Layer 11 of a small transformer language model trained on English Wikipedia (14 layers, counted from 0, width 96).
A neuron's activation on a vector x is SiLU(gate . x) times (in . x), where the dot is the dot product.
The model reads these tokens: "of " "the " "Show" "room " "Stock " "Advisory " "Committee " "in " "the " "early " "days " "of " "the " "class" ". " "He " "wrote " "for " "SC" "CA" "’"

The vector x that enters this layer's MLP at each token. A number n stands for n times 0.064.
0 "of ": 6 -12 3 -13 -16 -1 20 -12 -2 7 0 -13 -7 34 2 -1 -15 -11 -23 12 10 -4 2 -33 -7 77 14 -7 7 -24 -26 -12 -16 -13 -14 -9 6 8 8 -14 -21 6 -20 -3 12 -6 6 2 3 -2 -6 -3 -31 1 -1 -19 10 0 23 -21 -25 2 9 12 -18 18 16 -8 -6 -1 -8 3 3 20 13 5 22 -25 -5 -8 5 -15 -5 14 13 7 8 -10 8 -9 -21 0 15 7 -17 18
1 "the ": 9 -11 7 -16 -15 -3 18 -8 -3 11 5 -14 -9 28 7 0 -11 -12 -25 11 10 -5 3 -26 -6 83 18 -5 9 -27 -20 -12 -16 -14 -11 -3 11 7 4 -9 -17 7 -22 -5 13 -6 11 0 3 -2 -6 -2 -31 0 -1 -14 7 -4 19 -18 -24 -1 6 13 -15 17 7 -10 -1 0 -7 2 1 23 11 9 24 -23 -5 -10 2 -13 -2 19 14 7 -2 -7 9 -9 -22 4 19 4 -13 21
2 "Show": -5 28 7 -9 10 24 0 -3 -9 -2 12 7 7 -11 11 22 29 6 -17 13 5 -10 -4 26 -15 42 -9 -9 -18 -2 -2 -7 -36 6 -23 38 17 8 20 -1 -34 26 -28 -2 -8 27 -13 -14 4 10 -16 -2 -10 21 -4 0 1 -8 20 -14 -23 6 2 14 -22 -3 1 19 -4 8 8 -2 0 17 27 -6 18 -12 -8 5 -18 -27 -4 -5 10 -15 -4 2 19 1 -4 0 18 6 -33 19
3 "room ": -12 14 3 -12 10 49 3 -6 19 -14 8 0 -3 -22 13 19 26 19 -3 4 -1 11 11 -24 14 58 -23 26 -12 -17 -18 10 -16 1 3 22 -11 -5 22 -1 -2 6 -22 -7 19 7 10 -6 5 9 -2 -12 7 -9 3 -14 -4 -15 4 15 0 0 29 20 -8 11 5 4 3 29 -30 -11 -5 -14 7 -12 13 -16 -5 -10 2 11 20 18 23 -4 -1 23 -12 5 3 12 15 -5 -32 0
4 "Stock ": 9 -11 14 0 0 42 14 5 -6 -9 19 5 -8 -19 -7 31 24 14 7 33 -11 18 15 2 -2 46 4 -31 -4 -29 -16 9 9 -5 -4 41 17 -14 -1 -11 -17 28 -39 9 -21 5 -1 9 19 6 -16 -14 -1 -2 -3 0 1 -20 10 0 -10 -5 13 8 0 -12 -30 -2 1 24 -15 -5 -4 -7 22 -4 10 -18 -9 -10 -8 -8 8 31 -7 -3 -6 -4 5 -13 -7 11 14 9 -18 12
5 "Advisory ": -17 4 10 -15 3 50 7 11 11 -17 2 4 14 -24 34 38 8 6 9 2 1 27 29 -24 -3 50 12 2 -20 -5 -23 -2 4 -16 -15 14 -6 -10 -4 -12 -14 -5 -15 16 -2 9 1 -5 18 -9 -4 -19 -4 -18 4 16 11 -23 5 -3 -23 1 16 28 -15 6 -32 7 10 11 -2 -4 11 9 4 -9 1 -16 -2 -25 -1 -11 3 7 14 -19 -17 -6 7 -3 -2 -5 21 10 -16 25
6 "Committee ": -17 14 7 -14 5 43 0 -18 16 1 -5 -2 -16 -7 31 30 18 0 -3 12 -15 21 13 -33 -5 50 -14 1 4 -6 -19 2 -11 -17 -14 20 -16 13 16 -7 -12 -3 -12 12 23 12 2 4 -3 4 -19 -13 -8 -20 9 -7 -6 -24 15 3 2 -12 39 23 -17 5 8 -2 -1 9 -31 -6 9 -3 7 -12 11 -28 -16 -18 -3 -12 10 16 13 -8 -17 1 16 1 -14 -11 9 18 -25 11
7 "in ": 1 4 27 -3 -8 19 12 -16 3 8 8 4 -18 12 8 -21 -11 -5 -13 24 4 13 -8 -23 -4 75 4 -10 -8 -35 -37 0 -10 -10 -14 -19 2 6 10 -7 -27 5 8 7 11 3 5 -1 1 4 -11 -14 -30 8 -6 -16 -1 -7 20 -20 -11 6 21 23 -1 4 -3 5 8 9 -4 -2 4 11 28 6 20 -22 1 -4 -7 1 -1 12 14 15 2 -12 6 -11 -11 -5 28 13 -1 14
8 "the ": 13 -6 17 -17 -9 7 12 -5 -5 16 11 -7 -14 18 12 -5 -9 -13 -25 8 10 -4 1 -19 -5 89 20 -1 4 -32 -22 -9 -12 -14 -14 -1 9 5 9 -3 -18 10 -13 -5 15 0 14 -5 -2 2 -5 2 -27 -1 -1 -13 4 -7 19 -8 -16 -6 9 20 -11 11 -4 -4 9 4 -9 1 -2 18 15 9 21 -18 -2 -9 -4 -11 -2 20 14 7 -10 -7 7 -10 -22 8 27 2 -4 24
9 "early ": 11 -1 4 -16 -14 12 0 14 1 1 0 3 -23 -3 11 -20 19 -5 -25 18 1 26 -25 -13 -7 61 9 -1 -5 -6 -19 -8 -29 -9 -7 -3 11 3 20 -4 -42 32 -8 -6 6 10 11 -3 -2 17 -2 -5 -23 1 -18 3 -14 -15 34 19 -12 -10 13 19 12 1 -20 2 9 8 -14 -5 1 26 9 -4 14 -13 -8 -11 -17 5 4 24 15 -6 0 -3 25 -4 -15 -8 2 4 -5 40
10 "days ": 11 7 15 10 -6 17 11 -1 -6 11 -3 -3 -13 2 -1 -10 8 -15 -21 -17 -10 26 -8 -21 2 52 -20 16 1 1 -1 -4 -28 -16 -10 4 -3 -7 29 7 -47 21 -16 -7 22 -7 1 -19 -16 2 -17 -6 -2 16 1 -7 -15 -17 30 -6 -4 2 47 24 -12 -18 21 1 7 7 -31 -13 12 17 3 -8 16 -11 -10 -5 -6 13 -4 10 3 -15 -6 -4 10 16 2 0 3 -9 -21 29
11 "of ": -6 -11 13 -11 -1 32 4 0 -10 2 9 -4 -8 26 3 -30 0 -5 -25 10 -10 9 -24 -29 -2 77 29 -4 -8 -14 -23 1 -21 -6 -18 -18 5 -1 34 -10 -27 29 -11 -3 10 14 -2 -6 -3 5 -6 -4 -1 20 -5 -19 -2 -14 14 -4 -10 -2 36 18 3 5 4 -13 -3 9 -21 2 0 4 22 -8 7 -7 2 -9 -7 11 -6 -15 8 3 10 9 -6 -5 -19 0 8 4 -11 27
12 "the ": 7 -6 13 -22 -4 12 5 -4 -14 9 10 -3 -11 14 14 -16 -2 -8 -29 8 4 -3 -7 -6 -6 94 29 7 4 -25 -14 -2 -17 -13 -13 2 14 -4 18 -2 -23 21 -27 -7 16 5 15 -5 -4 2 -5 -4 -16 7 -4 -8 4 -15 22 -1 -9 -4 9 17 -4 8 -11 -9 5 9 -12 -3 0 24 10 13 12 -9 0 -14 -9 -2 -1 17 12 8 -13 10 2 -8 -13 7 16 1 1 26
13 "class": 5 12 3 -32 2 30 16 -12 1 -11 0 12 2 -1 2 22 21 -15 -7 15 -11 -6 -3 12 -13 23 1 11 -3 -4 -7 13 -29 4 -16 34 2 14 22 -5 -32 32 -37 -4 -17 -1 -15 -12 7 2 -23 10 1 -29 9 0 -14 -16 22 13 9 -8 25 -6 -14 -15 -21 10 0 9 2 -7 -5 36 25 -16 12 -10 16 -16 0 -3 -10 -13 9 0 -15 -5 7 19 -22 0 12 30 -33 15
14 ". ": 4 -10 11 -17 -19 0 20 -12 4 12 3 -12 -9 38 0 3 -8 -10 -21 8 13 4 1 -33 0 64 8 -5 8 -33 -16 -22 -17 -17 -11 -6 7 4 -6 -7 -21 -3 -22 -4 14 -11 1 0 -1 2 -10 1 -29 7 -2 -18 1 3 15 -28 -18 -4 7 11 -22 17 14 -19 -3 -6 -10 7 6 14 18 6 25 -33 -4 -9 3 -7 -8 18 16 5 3 -16 5 -13 -24 4 17 8 -14 15
15 "He ": 15 9 2 -10 10 13 12 -15 15 4 -15 -9 -18 -3 -12 13 18 7 -6 6 5 8 8 -33 -13 73 1 -18 0 -32 -4 5 -13 -10 -6 9 17 -4 -13 7 -26 34 -20 -20 14 4 4 14 -8 33 -8 -2 -13 -3 -3 2 -15 1 9 5 0 -18 12 10 -38 3 -12 -20 -8 -9 -17 -4 10 25 14 -7 -25 -8 -6 -8 -1 -8 13 2 -12 18 24 -12 6 2 -12 -2 6 11 -4 -8
16 "wrote ": 7 -3 7 -9 -11 15 -13 -11 13 4 -12 0 -8 18 28 -5 22 29 -8 14 11 10 14 -43 -13 56 39 -5 3 -12 -10 -4 -25 -14 -14 -6 0 5 18 -17 -20 38 -21 -5 13 -9 -9 -21 -13 8 -13 5 -25 -9 3 -10 -4 6 24 -6 -8 4 6 19 -21 6 21 -7 -12 -3 -18 -1 -2 4 34 -3 -1 -14 -20 -3 16 8 -8 -19 -3 8 18 -18 5 5 -17 -1 4 15 -14 11
17 "for ": 0 6 11 -3 -10 19 13 -5 2 -12 0 5 5 16 -6 -20 14 -6 -9 11 -3 4 1 -31 -15 85 27 0 -8 -19 -29 2 -46 -3 -15 -8 17 4 13 -16 -28 23 8 -2 3 11 -6 -9 -14 15 -7 2 -22 -4 -3 -17 1 -14 11 -13 -4 4 -3 16 -15 0 21 -11 -5 -3 -15 -8 -9 3 20 -4 -4 -3 -4 -9 -2 -4 -1 -16 2 12 5 -2 -1 -9 -18 8 8 10 -9 27
18 "SC": -9 8 18 -12 -1 29 13 22 -1 7 -4 -8 -4 -8 -17 15 -1 -16 5 20 -13 -7 -16 26 -28 23 16 -11 4 -15 -30 23 -21 4 -20 16 36 11 -11 -4 -39 37 -19 8 11 35 -10 7 -20 5 -8 -1 -6 -10 -4 -7 0 1 2 -17 5 -16 34 0 -25 -17 -18 25 4 -3 -12 -6 -8 19 12 0 11 -18 2 16 -8 0 0 7 -12 -11 -8 -4 29 -14 -12 -19 20 22 1 11
19 "CA": -20 18 23 -11 16 59 -11 16 13 -11 23 -39 2 -15 33 24 -7 -12 9 10 7 -2 -1 3 -20 -12 2 10 0 -6 -7 17 -16 -20 -14 12 15 4 15 0 -9 9 -1 4 14 27 1 10 1 9 -10 -9 7 -5 16 -20 -3 1 -9 -11 -25 1 24 1 -10 -10 -11 22 -3 27 -9 -24 -4 19 8 -6 -1 -18 9 8 -14 9 26 -25 10 -31 -4 -24 0 -5 11 -8 15 11 21 17
20 "’": -28 10 30 6 27 52 5 -7 13 -11 25 -20 -4 -19 30 33 9 5 -9 27 -7 3 -26 -17 23 4 -6 7 23 -4 -8 30 -14 -14 2 15 21 23 26 -4 -13 27 -12 -14 16 11 4 -9 9 15 -3 -4 -18 -11 16 -10 5 -25 -15 5 -5 8 14 1 0 17 -5 13 -23 -3 8 -16 8 16 -2 -1 9 -2 -10 0 -15 3 35 3 4 -7 0 -17 -3 9 1 -23 23 13 5 6

Each question shows the input weights of one neuron of the MLP. A number n stands for n times 0.0054.

n126 gate: 6 -4 4 1 28 -20 -15 -7 -12 7 -2 13 44 24 -18 -8 -7 -29 -27 -15 6 -11 46 -18 18 29 -14 12 11 -13 20 34 33 25 -21 30 -24 21 15 24 34 -12 22 1 16 -13 -31 2 1 -13 -15 -9 4 -4 3 39 24 -13 -30 10 -29 25 -7 13 -54 9 28 42 -18 40 -32 10 -22 43 8 -28 8 9 -18 -20 -10 -11 -10 23 0 6 11 -35 4 -27 17 -27 -9 3 -1 0
n126 in: 32 -6 0 6 1 -34 -4 -23 -33 24 -10 14 10 45 -34 -32 -23 -23 -41 5 23 -14 -10 -5 -29 -2 10 56 -16 1 4 -9 13 56 -6 -12 -36 0 1 -44 1 16 20 -15 -18 -12 -27 12 20 -6 -12 7 10 -34 6 -4 -18 3 -55 -20 2 -15 -30 18 -39 24 -4 26 22 1 14 34 -3 32 -19 8 53 -31 -13 -17 -15 -15 29 -4 29 -1 40 -14 -15 4 7 -1 6 30 5 40
Which token does this neuron like most? 0 "of "

n198 gate: 30 -16 -39 -19 4 -1 10 -6 -2 -4 -9 -24 -16 -34 9 -20 -22 -37 7 39 47 10 -1 15 -11 26 25 8 14 16 14 -6 -35 7 13 -46 -9 -24 9 -52 11 18 25 -31 20 16 6 -28 27 30 -16 7 -17 -21 23 8 38 10 -10 -6 28 -15 -24 -13 1 -19 -3 -55 -5 -12 -4 -34 -12 29 -38 -3 -3 33 9 -14 -1 -18 19 6 0 -4 -9 28 -1 -19 -7 -30 -14 17 33 -11
n198 in: 9 12 5 -32 -4 9 -31 26 21 18 13 1 16 -3 41 -12 25 -3 -23 3 -11 20 -16 -4 -6 -24 -6 25 -1 2 -23 10 -70 3 -6 31 -11 10 10 -5 -7 -6 19 -15 -1 -12 26 -23 -24 24 -35 -8 19 -6 17 -7 -3 15 -33 -40 33 -25 -13 14 50 45 38 -29 40 0 -3 -58 9 -8 2 21 46 36 25 -7 6 -24 -19 -44 2 -1 28 23 16 -7 45 -1 -9 -1 -11 -21
On which token does it fire most, and how strongly? 17 "for ", at about 1.1

n226 gate: -24 5 2 30 -28 -34 -23 -46 -25 -42 -17 -28 -38 13 14 -21 -58 36 10 -27 -5 -7 -26 34 2 -15 10 32 10 63 -14 -32 37 -2 -3 -29 -2 -23 -12 -11 -12 11 6 -10 0 38 22 -6 -9 -59 -15 -1 -39 -42 27 -3 -5 -9 36 31 -25 4 41 -6 -25 13 22 -37 -23 -8 -31 -25 -23 -6 29 6 -9 -37 -52 36 19 -20 -1 42 12 -47 17 38 -24 -21 3 24 -25 40 -6 40
n226 in: -50 9 2 -18 -18 29 -31 4 37 19 10 54 -12 16 19 -36 -6 -21 -17 13 1 -11 -4 -36 -33 -12 29 -2 32 37 16 30 -54 -30 35 4 -9 24 -45 -4 -1 -22 51 -8 6 -33 28 -14 23 21 -3 -8 18 26 44 -17 17 55 -3 -4 2 19 52 63 -35 -6 -16 -17 14 -11 -6 -11 -5 2 14 9 -26 -23 8 38 -33 -7 -16 -29 -2 -19 -9 24 -16 -13 -1 -28 31 23 25 -1
Its two highest activations, in order, are on tokens 16 "wrote ", 6 "Committee "

n240 gate: -41 7 2 6 5 -16 -6 15 -28 -23 -2 0 -8 -12 -6 -15 21 -11 -6 17 -9 6 -19 32 -40 -29 -2 15 5 -11 -3 28 2 -9 -5 23 -14 -20 1 -11 6 11 -9 -18 -7 30 19 -19 9 18 6 3 -20 1 29 -2 15 -14 -3 -11 -44 18 45 0 -23 24 -2 -20 -11 7 11 -19 -16 10 59 -3 8 14 12 1 -6 -29 4 -33 0 17 -24 -30 -26 19 5 8 14 5 -19 -18
n240 in: 3 -4 -6 13 1 -10 17 2 21 1 -18 9 19 -30 2 -9 -43 -14 -31 35 -17 33 0 31 45 8 -31 -16 -18 17 19 -40 7 -11 -53 -4 1 -10 0 -14 -8 2 22 -31 4 18 -5 1 14 -13 29 -34 6 20 -42 -25 -2 -7 14 -35 -11 -8 -24 -8 19 -3 31 -9 -3 -30 16 27 27 -7 -23 -33 1 -8 23 -18 18 52 -15 0 -1 -17 13 -11 38 -19 -34 -1 36 -1 7 27
Which token does this neuron like most? 2 "Show"

n168 gate: -6 -22 11 36 11 16 7 5 5 -8 -6 17 4 -8 -9 3 -35 8 22 20 -6 11 24 -32 2 13 -11 -13 2 31 -13 39 47 26 -11 -8 18 -15 22 10 -7 -8 -29 11 21 16 0 19 12 -1 2 16 -34 -11 -23 -22 -1 4 -25 5 27 21 2 41 -19 11 5 16 29 21 19 -18 -17 -2 35 -36 -41 -11 12 1 -25 -15 29 1 21 -40 -15 -21 -13 31 27 -7 11 36 20 1
n168 in: -6 2 -14 -7 -12 13 18 9 22 -7 -12 -10 -15 1 -10 19 8 36 -31 -11 -17 -3 23 -18 26 -10 -5 -54 6 -42 1 -24 40 12 38 -11 -43 -10 35 5 5 -19 -21 18 -8 -5 -3 -22 19 25 -18 38 -14 -16 -24 -11 0 -20 27 -25 -8 32 5 -10 10 3 -36 13 33 -9 -34 7 -12 6 6 -15 -64 22 23 27 -25 -1 -9 -31 21 14 31 -5 -15 -3 19 -21 -28 26 -8 30
Its two highest activations, in order, are on tokens 5 "Advisory ", 4 "Stock "

n114 gate: -22 21 8 -36 10 8 -10 23 -33 -12 28 19 -8 -20 -16 1 -3 22 -13 -11 1 -3 11 28 -6 -8 -2 12 6 1 16 -22 24 4 14 7 -4 0 30 -6 -19 -10 -46 11 -35 -11 22 -7 -2 -14 23 7 -26 41 1 3 -37 19 -28 -5 21 28 -17 -14 -7 21 -52 6 -18 40 -21 -11 11 -10 23 -6 -2 40 1 16 -24 7 -6 -20 -2 14 -4 -17 -57 31 16 24 11 -3 -32 1
n114 in: -39 -15 12 -4 24 -39 13 -33 -25 24 23 9 5 -42 -40 -14 1 -3 -17 -5 13 42 1 16 2 -40 6 21 11 9 -39 16 19 -19 -45 -9 -3 -22 46 -8 -8 -9 -38 37 -22 39 4 23 -25 18 23 -2 -7 -28 0 -23 -1 -32 -9 -14 5 -23 -8 -15 -17 -28 6 -3 3 35 -9 -7 16 26 25 37 -11 30 -48 11 -6 -2 1 21 -22 0 0 -27 -1 39 12 22 3 10 -4 34
Its three highest activations, in order, are on tokens 4 "Stock ", 13 "class", 2 "Show"

n236 gate: 10 -33 19 -19 26 -35 1 20 18 9 9 28 -8 -16 6 -15 22 12 12 -18 21 4 11 17 38 -39 2 -14 45 5 -9 7 30 -27 17 -21 -6 -8 -7 -18 37 -6 -18 20 32 -50 -19 19 4 -16 -26 1 -3 -29 -5 -17 -5 35 3 -8 -4 7 38 7 -10 -16 12 -16 33 -25 9 37 2 -8 26 -6 25 5 16 -35 -1 -1 -47 -20 5 16 -7 9 11 -6 -21 -10 4 -21 -6 -24
n236 in: -65 -17 -6 -20 -28 -13 49 -31 17 -14 -7 38 -17 11 -31 -1 9 20 40 -5 -34 -7 -48 -11 1 33 -1 24 -7 -6 9 15 43 -25 31 -14 -15 -30 9 -28 -33 10 -24 -7 72 -18 -19 17 26 -1 -32 1 -19 21 25 17 13 10 -17 8 27 -56 8 -35 -6 12 5 22 -3 34 -3 3 4 40 1 -10 38 35 -34 6 -2 -5 -1 8 -12 22 -13 -17 28 9 7 14 32 8 -17 1
Which token does this neuron like most? 19 "CA"

n7 gate: 19 -5 19 5 1 -59 17 -31 38 -10 7 26 -6 27 30 -31 20 -11 -4 14 3 37 -30 -3 7 -36 0 17 29 10 -18 -24 -13 6 21 30 -12 -49 -25 12 6 16 27 24 3 -5 19 -1 1 -17 -8 -15 -10 -4 6 46 10 -23 -2 -20 -19 -30 8 -30 5 -4 33 -53 -13 7 -32 19 -9 26 21 -17 13 6 16 -17 25 -2 13 0 -5 30 60 15 11 8 -11 -3 -15 -4 -18 -3
n7 in: 22 34 31 -43 -10 -29 21 7 10 -35 -21 23 -9 10 8 -17 28 -7 11 12 -9 -31 -30 -17 10 1 54 4 -29 7 20 -22 11 13 -18 9 -7 7 17 10 -7 25 -17 29 -1 -9 4 -29 2 -19 15 19 1 18 -2 29 -21 -3 21 -5 -3 -12 63 -28 -15 -61 13 30 -29 -4 1 12 1 -18 -5 1 69 20 -12 4 -12 3 2 7 -56 -10 23 1 -10 -12 27 20 -16 -9 -36 16
Which token does this neuron like most? 16 "wrote "

n34 gate: 11 28 17 -23 7 10 -2 39 -11 -13 -10 15 -48 29 -10 13 -30 13 1 23 31 33 -14 15 3 -20 14 -53 -30 13 -22 17 2 -43 -9 -11 5 -5 12 5 -5 -22 10 -35 -14 -3 0 5 -13 1 -15 20 -24 -2 -4 -31 12 -5 0 -7 4 -4 20 -11 -5 -17 -10 0 -18 -13 -25 -1 10 16 -3 30 12 1 13 -37 -28 -2 35 15 -3 18 9 -13 14 -12 19 22 18 -15 8 11
n34 in: -1 -1 -17 5 -18 -23 26 -9 -4 1 -13 9 4 1 6 25 16 22 -35 44 -36 -12 -2 15 -21 -19 35 11 -24 7 -31 -22 5 -28 -3 -6 34 17 -1 -14 1 11 -45 22 -2 -15 -18 -16 -20 3 5 6 40 -8 18 4 -24 -21 -4 8 -22 31 1 16 -13 74 -16 -3 5 2 -7 -4 1 -13 46 -9 1 1 -22 36 9 61 -24 -13 -2 -10 -9 -9 -16 29 -4 8 20 1 -13 -7
On which token does it fire most, and how strongly? 18 "SC", at about 1.1

n75 gate: 5 -16 -9 48 10 18 20 6 -18 -14 -45 25 18 -4 -17 6 10 20 -5 3 14 37 -23 -29 21 46 -38 -19 26 8 16 -26 6 0 16 14 34 -18 -3 22 24 3 13 11 13 -32 9 -2 42 -17 -6 -32 17 3 -20 7 0 34 -1 7 3 40 -16 19 -33 40 36 -13 -14 -9 -39 3 -13 1 17 -18 14 -33 1 9 -13 -6 20 26 -23 -25 39 -16 -13 12 23 38 -3 3 38 1
n75 in: 6 -3 -53 -16 12 17 13 23 47 8 24 -8 -20 -9 29 -29 -24 32 11 -25 -30 39 74 4 -8 -21 -46 -23 -15 -24 -39 17 0 -38 -44 -4 -10 10 -10 28 -15 -22 -19 -54 9 13 24 -15 9 21 34 29 -14 21 -19 1 -2 -27 -35 -6 24 -19 -6 34 25 -7 -67 -29 -12 -20 -20 12 -2 15 -22 30 -4 -17 -26 -7 20 -49 31 0 -6 -28 -5 -7 29 -10 -8 -1 19 2 -17 -26
Its three highest activations, in order, are on tokens 15 "He ", 3 "room ", 4 "Stock "

n150 gate: 3 -3 -9 -23 -7 -46 3 25 -14 -6 -13 -42 19 -56 -7 -26 -3 23 6 -20 36 3 -26 -5 6 -37 10 -44 24 8 -23 24 -4 -18 -6 -32 12 32 16 -5 -19 -21 -5 -9 38 8 23 -3 -22 -5 -38 -15 -29 -18 -64 -11 36 4 -12 -1 16 -10 -3 -42 8 16 -1 -18 6 14 37 68 8 -19 15 -4 -1 16 -13 5 28 -11 0 -30 25 26 5 38 -19 -16 16 -19 0 -14 21 2
n150 in: -19 24 18 -11 3 -17 10 -9 24 31 -15 -35 16 -18 8 -17 -53 33 -4 16 -8 -8 4 8 76 9 -28 -13 -11 -19 40 4 -4 41 16 -22 -3 38 27 17 -17 -29 -26 -1 17 -17 36 -12 -33 -19 -9 30 -9 -5 -9 10 18 20 -18 12 -3 -36 -13 -22 -16 -23 -31 2 4 40 -1 -2 8 1 -21 4 -1 9 13 -42 17 -24 -19 -24 35 -25 -34 22 11 -12 3 -46 11 -49 -1 -10
Which token does this neuron like most? 17 "for "

n160 gate: -32 -13 29 18 -23 34 15 -45 20 -12 -33 50 -16 5 -18 -12 -6 16 -18 -7 9 -23 -5 14 12 -12 26 8 5 -15 23 1 -7 -40 -48 -20 -1 -15 -7 -9 -29 -16 -22 23 33 -48 1 20 -5 -5 17 22 25 15 -43 -17 1 -2 21 15 8 -12 -7 -26 18 -9 -4 7 -18 -5 3 8 -13 35 -1 13 -1 -25 27 -45 11 -35 35 -17 -23 -16 29 9 27 -2 -32 16 -16 10 52 13
n160 in: 9 -14 54 -52 -8 -12 -10 29 39 -22 8 -36 -2 3 -17 -8 28 -6 7 29 40 32 -27 36 -8 29 -17 21 20 14 18 9 -17 -21 22 4 -1 5 10 -31 52 22 8 -13 12 22 -11 -26 -5 14 9 2 34 -11 14 28 41 -26 -12 -25 -13 -2 -5 20 -6 1 -6 -22 27 -61 33 14 -67 -71 10 26 16 -17 5 -44 -24 4 -12 9 -25 14 33 -23 19 7 2 44 13 7 -34 14
Which token does this neuron like most? 14 ". "

n223 gate: -30 10 12 12 35 -10 -21 -18 16 -35 20 17 23 36 -66 -40 -30 -26 0 3 1 7 5 -26 5 15 3 4 -19 17 1 -14 14 15 37 6 -26 36 -22 -11 -18 -8 1 22 -19 0 6 -20 -24 2 24 -35 -17 1 -11 28 -12 19 -17 -24 -9 22 -5 3 16 -25 27 -8 3 -18 -12 5 1 38 -13 -2 28 -23 12 -17 41 -11 26 22 -14 14 -4 12 -5 -27 28 17 -3 -25 -1 51
n223 in: 14 12 -21 -19 -46 18 7 -21 35 5 -12 -12 -11 -24 19 25 8 40 2 63 29 -13 -19 15 -29 1 22 24 13 9 -11 31 -22 -52 -25 -15 -11 0 27 0 -25 15 -46 -16 6 -25 19 44 27 -23 19 57 -9 38 16 25 -3 13 -13 36 6 -29 -16 11 1 6 -30 6 17 -3 62 16 1 -18 10 15 12 30 -5 18 -6 -1 36 -10 -5 -4 -40 15 10 -2 -20 36 -4 7 3 -17
Which token does this neuron like most? 1 "the "

n178 gate: 5 -1 -11 14 0 -23 16 -24 -16 30 3 36 21 9 -30 25 -6 -28 -26 -30 -23 41 17 -24 7 14 -41 32 -21 37 12 -9 15 18 -15 -6 -32 -32 -3 -21 15 22 15 -13 -7 1 7 9 33 -12 -3 7 27 -15 -38 -6 -4 -48 -18 -4 12 13 -3 -48 -6 -15 20 3 14 1 1 8 28 43 32 -30 21 -23 -6 -8 1 18 -13 3 -17 2 4 31 5 -5 12 -43 42 15 -17 -49
n178 in: -3 3 5 39 -20 -14 64 36 -3 -32 -9 21 -12 -27 6 6 -15 1 43 8 15 11 -14 -8 31 -45 14 -28 33 15 -27 -23 -30 -14 -30 12 30 -40 15 -51 -3 -38 -8 -18 5 1 -1 21 -32 -15 1 -13 -1 -15 10 -37 -11 -25 40 12 12 -15 13 -1 -36 -20 0 3 -25 2 24 20 -9 -20 6 35 -32 -12 18 -21 29 -6 -3 -38 -10 -32 3 8 -5 -21 19 20 19 -37 -51 24
On which token does it fire most, and how strongly? 12 "the ", at about 0.38

n200 gate: -1 -18 3 5 1 -54 -1 -3 -18 -9 8 -2 -14 -12 -3 28 25 -4 -22 19 18 -3 13 -26 -5 29 -2 24 28 3 21 -2 -13 -6 17 -23 40 -18 -41 10 32 41 -7 1 7 -19 -18 5 -10 -20 -12 -16 -28 -12 21 19 7 -27 -18 -12 26 -15 4 -2 2 7 -16 4 -18 -8 9 4 -11 10 -5 -7 24 13 -23 -7 -16 4 25 10 1 5 22 -13 31 -6 14 -19 -21 8 3 21
n200 in: 13 -28 -29 -14 -2 -31 -21 -1 -46 -35 -20 8 -6 6 -25 9 6 -8 -28 10 33 10 14 2 8 21 -11 -4 19 15 18 3 22 -25 38 5 -10 -21 -2 6 45 -18 -12 -14 15 -6 5 27 19 -39 -15 27 5 -17 -1 22 9 -19 8 13 -11 -3 5 -18 9 -22 16 -3 -7 22 -23 12 11 32 -18 12 -5 4 20 -5 -21 -9 11 10 27 -24 37 27 -24 7 33 -10 -32 11 11 17
Which token does this neuron like most? 19 "CA"

n134 gate: -7 -39 12 6 15 -3 21 -5 3 -3 -16 18 -25 -16 -5 18 -15 -7 30 -15 -14 38 23 -22 24 10 -47 -28 19 -24 33 28 -5 15 -35 -26 -7 -21 44 3 -2 -10 -26 1 18 -8 -7 32 3 -4 -19 -7 1 -31 -58 -12 -14 -32 -16 30 -15 -7 5 -4 12 23 -11 5 -6 -4 -52 -15 39 -39 -9 15 1 -1 -15 47 -10 -5 -1 16 -9 28 8 4 -25 9 49 -24 -25 10 39 26
n134 in: -7 1 4 23 15 -1 41 15 -3 -22 -27 -23 -10 -1 22 -25 9 0 22 16 -8 17 33 11 -49 -15 -19 -48 -6 -22 -16 -16 -39 -20 -13 6 14 29 15 42 13 7 33 -14 20 -18 11 -4 3 41 11 -26 24 1 35 -43 34 -9 11 8 10 -38 16 42 10 41 6 -8 0 -29 29 -36 -5 -29 8 5 1 -3 -25 -17 -8 -27 -2 15 39 -29 -15 -23 -27 9 7 8 7 6 25 6
Its three highest activations, in order, are on tokens 6 "Committee ", 20 "’", 3 "room "

n4 gate: -13 32 30 16 21 -29 16 -1 17 21 -18 18 24 35 10 -15 -24 -9 -35 -29 -48 -13 11 -29 4 14 -4 14 -33 26 36 -26 8 28 -14 22 34 4 45 13 -27 -16 22 -5 18 -3 18 -20 29 -12 12 21 29 -26 -3 -14 18 -17 12 12 3 -14 -28 -47 46 -16 32 34 -9 -17 1 -7 23 24 -6 1 15 -12 -32 11 7 -19 8 -6 1 11 8 27 29 19 39 21 34 -42 -24 2
n4 in: 20 32 10 -5 4 36 -31 -3 8 -20 31 -16 30 23 20 -7 5 24 18 3 43 -29 -5 22 33 2 34 -41 -7 -42 -21 7 5 18 8 -11 -8 12 -16 -32 -5 -13 -11 -8 -8 35 -6 -3 8 -9 -26 44 -23 46 -3 -27 12 13 3 -18 -38 -7 -17 21 -11 12 -7 -2 -12 -20 25 11 -16 -43 14 4 -35 -8 -11 11 3 -7 -11 -14 28 -21 7 -21 10 13 -42 8 -49 -9 16 7
On which token does it fire most, and how strongly? 2 "Show", at about 1.1

n184 gate: 39 26 7 4 6 -18 -24 -25 19 -24 31 -5 -1 25 22 -13 -26 7 -4 9 -6 -11 8 43 3 24 8 14 -16 -34 -16 -17 13 4 -25 14 -20 9 -10 -27 5 -4 -17 0 -14 22 10 -7 34 -19 1 -1 25 31 -5 7 4 20 33 0 -5 -6 -33 3 -28 -23 3 15 -12 -5 5 -2 3 6 18 16 37 26 26 -21 -3 -5 -3 -1 20 1 5 20 -22 4 9 -11 18 -21 -20 -17
n184 in: 22 -4 -1 -6 41 -4 37 -2 -4 3 0 11 10 -17 6 11 29 -24 3 -5 27 -67 -20 2 -7 19 32 -16 20 25 26 23 -8 2 5 -5 36 8 -1 20 12 -12 -26 -30 -2 12 -9 11 -7 -2 35 29 2 19 -11 5 12 -6 -3 -4 -21 3 -22 36 -16 -18 22 -36 44 -3 3 -20 37 22 -18 6 -18 10 16 0 19 -1 1 -10 -50 15 2 -18 0 5 -20 12 -7 -24 -13 11
On which token does it fire most, and how strongly? 2 "Show", at about 1.7